Layer 4 of a small transformer language model trained on English Wikipedia (8 layers, counted from 0, width 96).
A neuron's activation on a vector x is GELU(weights . x + bias), where the dot is the dot product.
The model reads these tokens: " the" " " "49" "ers" " end" "ed" " the" " P" "ack" "ers" " post" "s" "ea" "son" " run" "." "\n"

The vector x that enters this layer's MLP at each token. A number n stands for n times 0.05.
0 " the": -7 -23 44 13 -8 -6 10 -11 5 9 16 -21 29 53 -6 -35 -35 -29 15 -42 -26 2 -11 -3 30 15 32 -17 12 -29 -2 -3 -19 -10 -45 17 7 -11 11 22 -14 23 40 -2 -27 -6 14 -15 0 -3 -20 -13 33 87 -23 53 -22 -4 -14 3 3 3 4 -37 -18 27 27 -11 37 -20 10 -16 35 -23 16 -20 4 64 -4 -3 31 17 -12 15 -34 44 -17 8 3 -2 -11 -24 -95 -25 4 9
1 " ": -31 19 14 19 -25 -6 31 -50 31 27 -21 -40 33 30 7 -30 -32 -28 14 -11 66 34 5 -57 19 -6 69 18 -2 -23 43 -39 -40 13 31 25 15 -6 17 -3 -43 7 22 -56 7 6 -3 -6 -9 5 -7 -34 -55 50 -34 16 -1 38 -10 5 -8 64 13 -45 6 -1 18 -9 -12 -11 -10 -9 -2 -13 9 -9 -6 38 11 -5 10 -3 -33 45 -7 31 -5 19 -46 -8 15 -38 -51 18 -12 31
2 "49": -45 -4 24 26 -39 10 27 9 15 50 1 -47 10 36 -33 -35 -39 -26 16 -34 45 35 23 -54 45 -1 13 21 -38 -14 18 13 -14 33 53 3 15 45 27 5 -33 3 32 -44 17 5 -2 5 -6 -6 -43 -28 -17 1 -4 18 7 45 -11 -14 15 21 8 -24 12 -28 4 -25 25 -34 -4 4 0 -34 47 2 -12 47 6 23 1 -24 -41 -3 -13 31 -8 4 -50 17 20 -44 -64 22 -15 38
3 "ers": -46 19 -15 -8 -20 -27 24 -23 20 13 18 -29 32 2 19 -37 -37 -25 16 -29 28 17 37 -11 16 -15 44 -20 -2 -28 18 6 -7 16 51 -20 5 39 -3 4 -17 -35 32 -28 33 12 -21 -44 6 0 -22 -21 -9 35 40 47 -2 -8 19 -7 4 57 68 -16 -4 2 -10 -7 -38 -28 -49 14 30 10 29 -7 -6 44 3 49 27 -21 -42 39 -20 -2 -14 1 -25 6 -4 -61 -70 30 -9 34
4 " end": -74 14 40 11 -17 -4 24 -14 39 10 1 -9 11 35 0 -34 -60 -53 15 4 10 27 20 -20 15 -23 30 24 -1 -63 -13 -7 -42 34 40 38 47 69 -3 -8 -57 0 28 -28 -4 36 -9 -34 28 20 26 -17 -1 2 -16 7 -3 3 -17 -19 -2 7 1 -17 13 -3 -15 5 -4 -26 -24 48 3 -12 -22 8 22 36 13 -1 -20 -19 -12 42 -41 9 6 -3 -9 17 40 -41 -66 33 -20 32
5 "ed": -82 25 -14 5 -47 -9 13 -7 36 10 3 -16 28 1 29 -17 -52 -27 6 -30 -24 18 27 9 12 -25 15 -4 -32 -28 2 -44 -9 -3 61 -11 27 41 22 -7 -32 -22 12 -43 -5 6 -9 2 17 -9 -13 -41 -13 -10 15 30 -13 22 -52 -17 22 32 10 27 -3 -5 -2 21 -11 -8 -9 29 16 10 -13 14 -9 -29 13 20 7 27 1 48 -42 56 20 30 5 46 -8 -33 -73 42 -3 29
6 " the": -89 0 -7 14 -46 -26 13 11 39 58 -11 -52 38 30 -15 -38 -17 -28 19 -29 21 14 8 -14 38 -18 41 26 -21 -30 -8 -15 -21 33 25 -5 19 17 15 22 -33 -18 33 -35 -27 21 -41 -4 10 11 4 -37 -23 53 14 44 -1 26 0 11 3 17 -6 -45 -22 0 2 -15 7 6 3 -5 -26 -1 -1 9 6 6 17 -5 53 17 -39 48 -32 51 -13 22 -17 18 -15 -24 -61 21 -18 29
7 " P": -53 -29 46 -8 -32 -3 28 -21 1 38 -28 -48 4 45 -15 -39 -4 -42 -20 -17 41 15 37 -38 29 -24 34 23 -16 -21 27 -10 -37 22 22 31 24 32 -21 43 1 -10 36 -12 13 15 -32 -26 -16 1 18 -19 -42 40 -3 9 21 67 -12 19 7 33 31 -42 -11 -14 -1 9 -8 -31 -44 -24 6 -22 26 16 -25 35 49 1 21 -5 -24 20 21 28 -1 0 -20 -23 33 -40 -60 9 -10 16
8 "ack": -18 2 5 -1 -20 -21 26 -4 3 40 -16 -50 8 61 -29 -60 -53 -17 -6 -5 8 59 73 -50 38 -20 -8 12 -25 -16 29 -15 4 12 25 3 37 2 8 33 -20 -20 0 -9 17 7 -29 -41 3 0 17 -37 -11 38 40 37 10 59 -23 -9 -6 6 36 -15 7 -4 1 23 26 -62 -43 18 15 -25 19 7 -15 4 42 36 5 -10 24 -11 -34 -26 7 -29 -17 2 1 -56 -8 34 -17 28
9 "ers": -19 15 -45 -31 -22 -30 13 -18 9 24 8 -47 24 24 15 -43 -33 -12 27 -22 22 45 67 1 0 -17 36 -22 -5 -31 12 -10 -6 21 55 -43 26 41 -10 -6 0 -38 30 -39 -15 30 -34 -33 23 16 -13 -21 -22 21 35 56 -6 18 30 -13 -12 47 58 -6 -9 0 -3 15 -28 -4 -57 36 33 8 34 -9 -12 20 13 12 23 -11 -2 30 -24 -17 -14 -6 13 3 -9 -66 -51 34 -24 10
10 " post": -52 -17 12 -27 -11 10 8 -6 37 8 6 -41 9 25 -11 -27 -34 -33 21 -15 32 61 26 -22 26 17 70 31 -32 -44 -18 -13 -44 24 37 36 52 22 17 9 -18 -10 39 -28 1 21 -24 -13 37 21 11 -19 -24 1 -18 30 7 18 -8 1 -18 45 32 -7 -12 -27 -9 -5 -23 -5 -37 38 12 -35 -39 -4 21 34 22 7 -15 4 -3 27 -17 21 -14 11 -21 -2 21 -75 -82 3 -14 33
11 "s": -20 -14 -13 -13 -17 -6 27 -2 14 26 -12 -39 29 -7 2 -34 -44 -6 29 -21 37 31 29 2 42 -37 23 -12 -15 -25 19 -22 -18 10 44 -30 77 57 42 -13 2 -35 36 -35 -6 13 -9 -21 22 0 0 -46 -8 20 3 44 -9 27 -20 -18 -4 39 18 -11 -17 20 14 -7 -15 1 -62 13 15 -31 -6 30 25 -9 -7 -6 -7 -19 -21 49 -15 11 7 19 -30 15 20 -64 -66 50 -10 13
12 "ea": -9 1 10 -13 -21 2 31 6 0 72 41 -20 -3 11 4 -61 -41 -24 8 6 34 38 23 -15 32 -32 1 -18 -27 -10 20 21 -9 -5 51 -4 59 8 67 -9 -51 -6 26 -52 -17 16 -17 -53 40 24 -3 -15 -14 -1 -19 28 1 61 24 -10 -1 22 -1 13 -21 -4 9 10 -10 9 -46 15 4 -10 -21 12 35 20 -11 26 14 8 -20 7 -37 30 -30 -13 -30 -19 2 -51 -53 20 -33 0
13 "son": -20 26 13 -23 -37 -14 6 -1 -23 34 26 -39 9 0 5 -34 -34 2 -1 -21 28 29 21 5 16 -27 17 -3 -18 -34 61 3 -19 18 79 0 14 20 16 -9 -14 -13 8 -26 -41 43 -44 -62 55 13 28 -60 -23 30 0 65 0 -10 -7 -20 -6 33 35 10 25 25 -20 -5 11 -21 -10 28 2 -17 20 -40 -14 39 11 30 -6 10 -17 27 4 25 -10 -19 -39 9 -20 -41 -70 20 -26 34
14 " run": -57 31 7 -9 -39 -17 7 3 3 30 14 -11 24 30 -5 -16 -51 -30 33 -8 16 37 6 -19 8 -21 43 14 -31 -57 21 3 -67 14 29 24 30 47 12 36 -30 -2 11 -30 -10 61 -9 -4 31 45 5 -24 -45 -18 11 4 -18 11 -4 7 6 44 15 -13 -8 1 -1 -13 -20 -22 -8 35 -7 -46 -4 2 -20 23 -2 11 6 -16 -48 48 -38 17 -7 -25 16 32 23 -50 -66 40 5 45
15 ".": -47 52 -1 -4 -40 -27 21 -4 44 29 0 -36 -8 27 8 -36 -15 -37 6 -17 -4 14 19 -29 -4 5 32 -5 20 -6 41 -17 -46 9 33 10 28 38 19 0 -34 9 4 -35 -31 27 -34 1 10 22 2 0 11 19 -5 48 -33 27 -33 1 34 46 -19 12 -20 14 -19 -51 -25 2 -7 16 6 -7 29 -21 33 24 23 8 14 -36 -35 78 -61 7 1 -6 -11 -4 -10 -11 -68 12 10 23
16 "\n": -26 -1 -16 1 -17 -29 33 -33 22 24 12 -57 2 49 25 -38 -10 -33 -1 -27 -8 -3 10 -58 35 20 53 6 8 4 34 -22 -39 14 9 20 8 37 -7 14 -42 17 39 -27 -7 7 -28 -4 15 16 8 27 15 15 -5 43 -23 28 -33 0 22 10 -9 5 5 8 2 -31 -26 -35 -8 29 -37 -2 18 -31 36 60 -1 2 5 -14 -53 60 -46 51 36 -30 -38 -4 1 4 -55 15 -5 12

Each question shows the input weights of one neuron of the MLP. A number n stands for n times 0.007.

n282 (bias -0.023): 12 8 6 -11 0 -12 1 6 14 1 12 8 13 -5 -15 -10 -5 7 -16 -35 33 -20 -15 -40 4 26 7 -5 -6 -10 -25 7 -19 -5 2 -9 -18 -16 -20 6 -10 -43 -5 -13 -4 3 14 -16 34 1 9 -3 11 -55 4 18 31 -45 5 -2 7 9 -1 48 18 13 38 -12 -28 7 -2 -7 5 10 18 -12 1 11 12 2 8 2 34 26 -4 -3 22 20 42 5 -26 -2 17 26 -5 -3
Its three highest activations, in order, are on tokens 9 "ers", 3 "ers", 5 "ed"

n273 (bias -0.151): 6 27 -29 12 22 25 11 -53 36 8 22 -14 -17 -49 5 21 37 -13 21 -21 -32 -3 48 12 -7 -23 28 -19 5 11 -42 44 13 5 -27 3 16 19 9 16 8 17 7 -10 22 -26 -26 -34 -32 -44 -21 -47 32 -43 -15 16 -16 6 -6 16 30 -20 16 -25 -25 -7 27 3 -24 8 -15 -6 34 -9 -26 -26 -25 -10 -32 -11 -26 8 -8 -6 16 18 -33 17 -26 15 20 4 43 6 16 10
On which token does it fire most? 3 "ers"

n280 (bias -0.072): -3 -13 -32 -31 10 45 -34 -10 19 -28 4 -16 -11 9 -10 -26 65 16 5 -36 -21 -1 11 32 15 -24 0 15 -34 2 -1 -10 -1 30 -12 -6 6 20 13 21 13 -13 16 3 -15 -2 22 23 6 10 26 39 25 14 16 4 -23 -37 8 1 1 17 -3 -21 -6 11 62 -32 -15 -16 38 -3 -1 5 -25 -23 8 -12 5 -2 14 30 -11 -6 -27 13 21 16 8 16 -6 29 9 7 -10 12
On which token does it fire most, and how strongly? 6 " the", at about 1.3

n377 (bias -0.109): -8 14 -10 15 7 11 -3 18 -4 -13 -8 -15 4 17 8 53 25 -2 43 24 -15 -13 -9 7 -5 -6 -8 24 -15 -3 -15 -6 -5 27 -13 20 28 7 -3 -39 30 18 5 -11 -4 22 -37 15 -9 9 -5 -18 11 -49 -19 -1 -16 -1 12 -5 41 6 -5 -36 -7 -27 -3 -5 -4 1 -11 35 18 4 15 -6 2 13 -16 -34 -7 7 -14 -40 33 -4 -33 -13 12 -15 21 6 -24 15 21 -25
Its two highest activations, in order, are on tokens 14 " run", 10 " post"

n107 (bias -0.008): 5 -24 8 16 -19 -10 -1 4 24 25 5 -17 21 -1 4 -4 8 8 -51 -25 -13 40 -3 5 -40 -13 1 -27 -27 -16 8 37 -3 0 -17 -21 -23 -21 -10 23 21 23 11 -26 -2 12 21 -4 14 -16 -3 4 -7 10 47 -11 -9 -16 13 2 3 -4 26 23 -3 16 -10 25 -13 -11 34 7 -15 10 4 -6 7 12 -5 2 -9 19 -6 13 32 -26 1 8 -7 -18 -32 10 -16 -3 8 -5
Its three highest activations, in order, are on tokens 13 "son", 3 "ers", 9 "ers"

n80 (bias -0.120): -2 24 -4 23 -4 -2 -26 32 -10 -17 -28 -23 -32 -17 -28 34 -18 -6 2 -28 -15 2 8 2 17 13 -20 -1 -11 16 19 6 -46 17 -26 18 -14 -9 -4 6 7 -17 -6 -38 10 32 -4 1 -17 13 -7 15 9 -13 -19 -35 -9 -11 32 12 29 2 -34 20 -3 27 35 6 -1 -3 22 -5 10 23 -9 -9 20 5 27 8 6 -16 24 -2 6 -29 16 1 -13 -7 23 -14 -18 14 -1 28
Its two highest activations, in order, are on tokens 15 ".", 14 " run"

n82 (bias -0.056): -4 -10 3 9 -7 46 -7 1 15 -4 -20 -4 28 -4 8 -10 -9 1 -5 3 -14 6 -20 -19 -17 25 -14 40 -29 8 -24 -14 22 12 -8 4 -10 0 -7 -31 -12 7 5 -5 -11 1 25 -14 -16 29 -2 7 0 17 -11 26 -13 -11 -23 -3 16 10 -3 23 5 -3 19 19 -8 22 59 -40 6 -19 22 -8 -16 -43 -8 -10 -7 17 -22 49 -2 7 2 -23 46 13 -1 -7 -3 1 12 -12
Its two highest activations, in order, are on tokens 5 "ed", 0 " the"

n158 (bias -0.003): -1 -6 9 17 0 -14 -21 -14 15 -1 -26 8 16 6 10 27 24 28 18 -6 -9 -6 1 -11 5 -13 -14 -13 22 17 11 -13 0 19 32 5 5 -38 4 0 7 6 -30 -6 -2 15 -25 0 14 -25 21 9 -5 -13 -9 -24 -40 14 24 -14 1 15 -13 13 2 24 -2 8 -7 7 0 -22 -12 -22 -4 -1 -26 0 4 9 31 6 11 9 9 0 5 9 11 2 12 -24 15 -7 4 4
On which token does it fire most? 1 " "

n215 (bias -0.048): 21 9 -11 14 11 -10 -4 -12 -28 6 -2 -18 22 -6 7 -10 -12 -16 -6 -39 7 -8 -11 23 21 10 -15 3 -7 -7 -3 -6 -25 13 -1 -13 -11 25 13 -3 14 23 -8 -7 -29 -3 -11 22 4 16 -3 -13 -15 -18 38 -12 3 -27 8 -8 11 25 -8 -8 22 1 3 15 3 -5 25 11 -16 8 20 -13 -5 18 13 -38 5 23 15 -11 8 12 19 5 -21 -8 0 7 19 -7 -6 -29
On which token does it fire most? 13 "son"

n155 (bias -0.084): -10 21 -8 20 8 -6 -36 7 9 -11 0 6 -13 -14 32 29 -25 1 -12 1 -36 -11 7 -5 20 0 -24 -4 41 25 18 -6 26 -21 16 1 16 -16 -8 25 -4 8 5 5 23 -5 -13 10 17 -13 -9 48 10 -4 -2 -6 -2 16 -8 -28 -39 -7 14 -11 8 -6 -14 5 -36 3 -10 -14 -8 10 19 -10 -21 34 -9 1 -25 -13 -11 -17 4 5 20 -6 -16 37 17 4 -11 -60 -22 -11
On which token does it fire most? 16 "\n"

n5 (bias -0.102): 13 -5 -16 8 8 3 16 23 -18 -22 9 -20 -12 2 1 -23 6 22 4 -15 -12 -19 6 -8 0 5 -9 5 23 -19 20 2 -4 19 29 -26 -1 -22 10 -7 13 -19 -7 4 2 21 8 21 14 -25 -9 -25 10 6 -5 -6 -9 -3 10 1 -32 17 28 1 -5 18 38 7 15 23 8 -21 -19 -12 -34 -6 41 4 -39 28 12 11 -1 12 4 -31 -15 30 -7 22 -2 16 20 -5 -6 -13
Its two highest activations, in order, are on tokens 11 "s", 13 "son"

n373 (bias -0.070): 20 37 8 15 12 -3 -5 -2 -2 0 -24 5 4 5 21 -5 23 -20 -9 18 8 -1 -33 16 -35 -18 13 -44 6 4 8 -1 33 26 26 27 30 -25 -25 -31 5 16 30 7 -40 -6 -22 -23 -31 -16 -17 19 26 12 -11 1 33 1 -6 -1 20 6 -51 -15 5 -25 -4 11 11 -29 -18 12 19 -18 8 -19 16 -28 5 -26 -8 14 -9 14 26 11 -18 -6 23 14 31 -1 -4 -19 -18 -11
On which token does it fire most? 0 " the"

n309 (bias -0.040): -2 -26 21 24 37 12 23 11 -33 -9 16 12 10 7 -43 -25 -17 7 26 -20 -31 -22 -8 22 7 2 -5 -1 39 17 -26 37 -14 17 13 5 18 27 -6 8 10 18 -12 -21 1 -24 24 -10 -14 19 -31 4 -19 -3 -5 -10 -7 32 10 -5 42 -17 10 20 14 -11 -14 -14 -13 27 1 9 -6 -11 -23 -20 12 -11 -20 -12 7 -31 10 5 27 9 -16 24 -1 -39 -22 -34 21 -9 -6 2
Its three highest activations, in order, are on tokens 12 "ea", 2 "49", 0 " the"

n78 (bias -0.124): 1 36 0 32 25 1 -26 -6 -2 13 -17 -1 -33 2 22 -4 -11 -4 -9 2 -4 -3 -39 0 -27 12 -3 9 -10 -20 8 10 42 -9 -2 1 26 26 13 7 -11 22 -10 -21 -20 9 10 17 -23 -17 -15 32 -1 -4 -8 56 -5 -47 -10 6 16 26 -55 12 -5 8 -4 4 -5 -37 11 -25 15 -19 -8 11 -9 -6 -49 23 3 -11 -9 22 -19 -23 -10 -13 -9 -4 -6 23 -8 -25 -1 -23
On which token does it fire most, and how strongly? 15 ".", at about 2.6

n93 (bias -0.029): -25 -1 20 38 -40 -16 19 2 2 -20 -10 22 -17 -39 -26 -10 -3 15 12 -19 -1 -11 24 18 8 -18 -28 -11 13 10 -18 5 -13 -4 -19 -44 12 -6 40 16 20 -12 -5 -19 11 -14 18 -1 1 -8 -18 5 24 -10 20 -5 7 32 -1 24 7 28 18 -4 2 29 9 26 -1 5 -5 22 22 -16 21 3 -40 12 -2 -53 1 -12 4 16 -3 -13 -22 6 -22 34 19 11 38 -15 12 -11
On which token does it fire most? 11 "s"

n119 (bias -0.027): 13 5 -44 9 -7 -21 -1 -15 8 -1 -33 20 20 -3 32 -14 -15 0 -25 8 1 -6 6 -6 11 23 16 -3 5 8 -10 -13 -7 -16 -3 12 17 -23 -1 -11 0 -18 -3 21 4 5 0 8 4 -15 -6 -2 5 21 -1 -42 24 7 23 1 15 11 11 5 25 12 4 2 21 -28 1 14 -16 -10 40 2 -15 11 7 -19 -31 -5 -24 -12 22 16 -9 -10 -25 -15 -8 -19 23 -18 10 -19
On which token does it fire most, and how strongly? 1 " ", at about 1.2

n342 (bias -0.093): -1 3 24 -2 1 -8 -21 22 38 -9 14 13 -1 -12 13 29 41 21 -4 -20 14 -15 -31 35 -1 -3 -10 0 19 13 -8 -33 1 -17 3 -30 13 -3 -17 -10 -11 -6 16 11 -7 -2 9 -4 24 -79 -10 -14 9 6 -20 -13 8 24 22 38 11 16 -31 25 -15 -10 -2 -36 7 12 -22 19 9 10 24 27 -14 11 10 -3 -10 -27 -17 -12 -23 16 -19 -7 -13 -13 24 -20 -31 -5 28 3
Its three highest activations, in order, are on tokens 15 ".", 11 "s", 0 " the"

n59 (bias -0.194): 39 3 15 -5 24 9 -5 -11 11 1 37 14 -27 -14 8 -25 -21 18 -53 13 -14 33 -14 -15 -11 18 -25 21 8 -22 7 -2 35 19 -2 -9 6 1 -13 15 -3 -13 -40 -24 -6 -17 7 4 -2 -1 6 15 -28 3 -34 3 -11 -7 -28 -1 6 15 24 26 16 -1 6 9 27 15 31 -3 33 -6 35 25 -14 -28 5 -11 -21 26 -36 -22 -58 -21 -15 -6 33 21 3 20 -7 37 -7 -5
On which token does it fire most? 8 "ack"

n239 (bias -0.076): -19 13 2 4 11 4 24 3 37 9 -9 -19 4 -16 -22 12 -3 -7 31 16 -6 3 21 -20 20 8 -13 35 -38 21 1 18 -18 -1 -8 0 3 -19 7 31 25 -18 15 -10 7 -7 -7 24 -18 5 -26 -27 -2 -49 -18 -15 10 -19 -11 5 -52 -9 -2 -17 -3 -6 5 -39 -1 23 -13 -17 -4 13 -28 -6 9 12 -15 5 -22 -14 53 -7 -15 -33 31 -2 6 1 9 21 -6 2 14 11
On which token does it fire most? 10 " post"

n1 (bias -0.065): -28 25 -12 -23 10 9 -1 -2 6 6 -14 1 9 -4 15 -17 2 8 -9 12 3 26 0 7 -19 -16 10 -22 -10 15 -17 2 14 -28 -10 -2 0 9 4 4 -8 -21 -10 -22 -11 12 -2 -6 0 4 12 -3 19 -21 0 19 -22 -25 19 26 6 15 3 3 18 5 15 0 0 32 16 -25 9 21 29 -17 -11 -41 -23 7 -39 -28 -12 -19 -1 23 20 -17 7 0 -7 20 -6 3 10 10
Its three highest activations, in order, are on tokens 5 "ed", 15 ".", 9 "ers"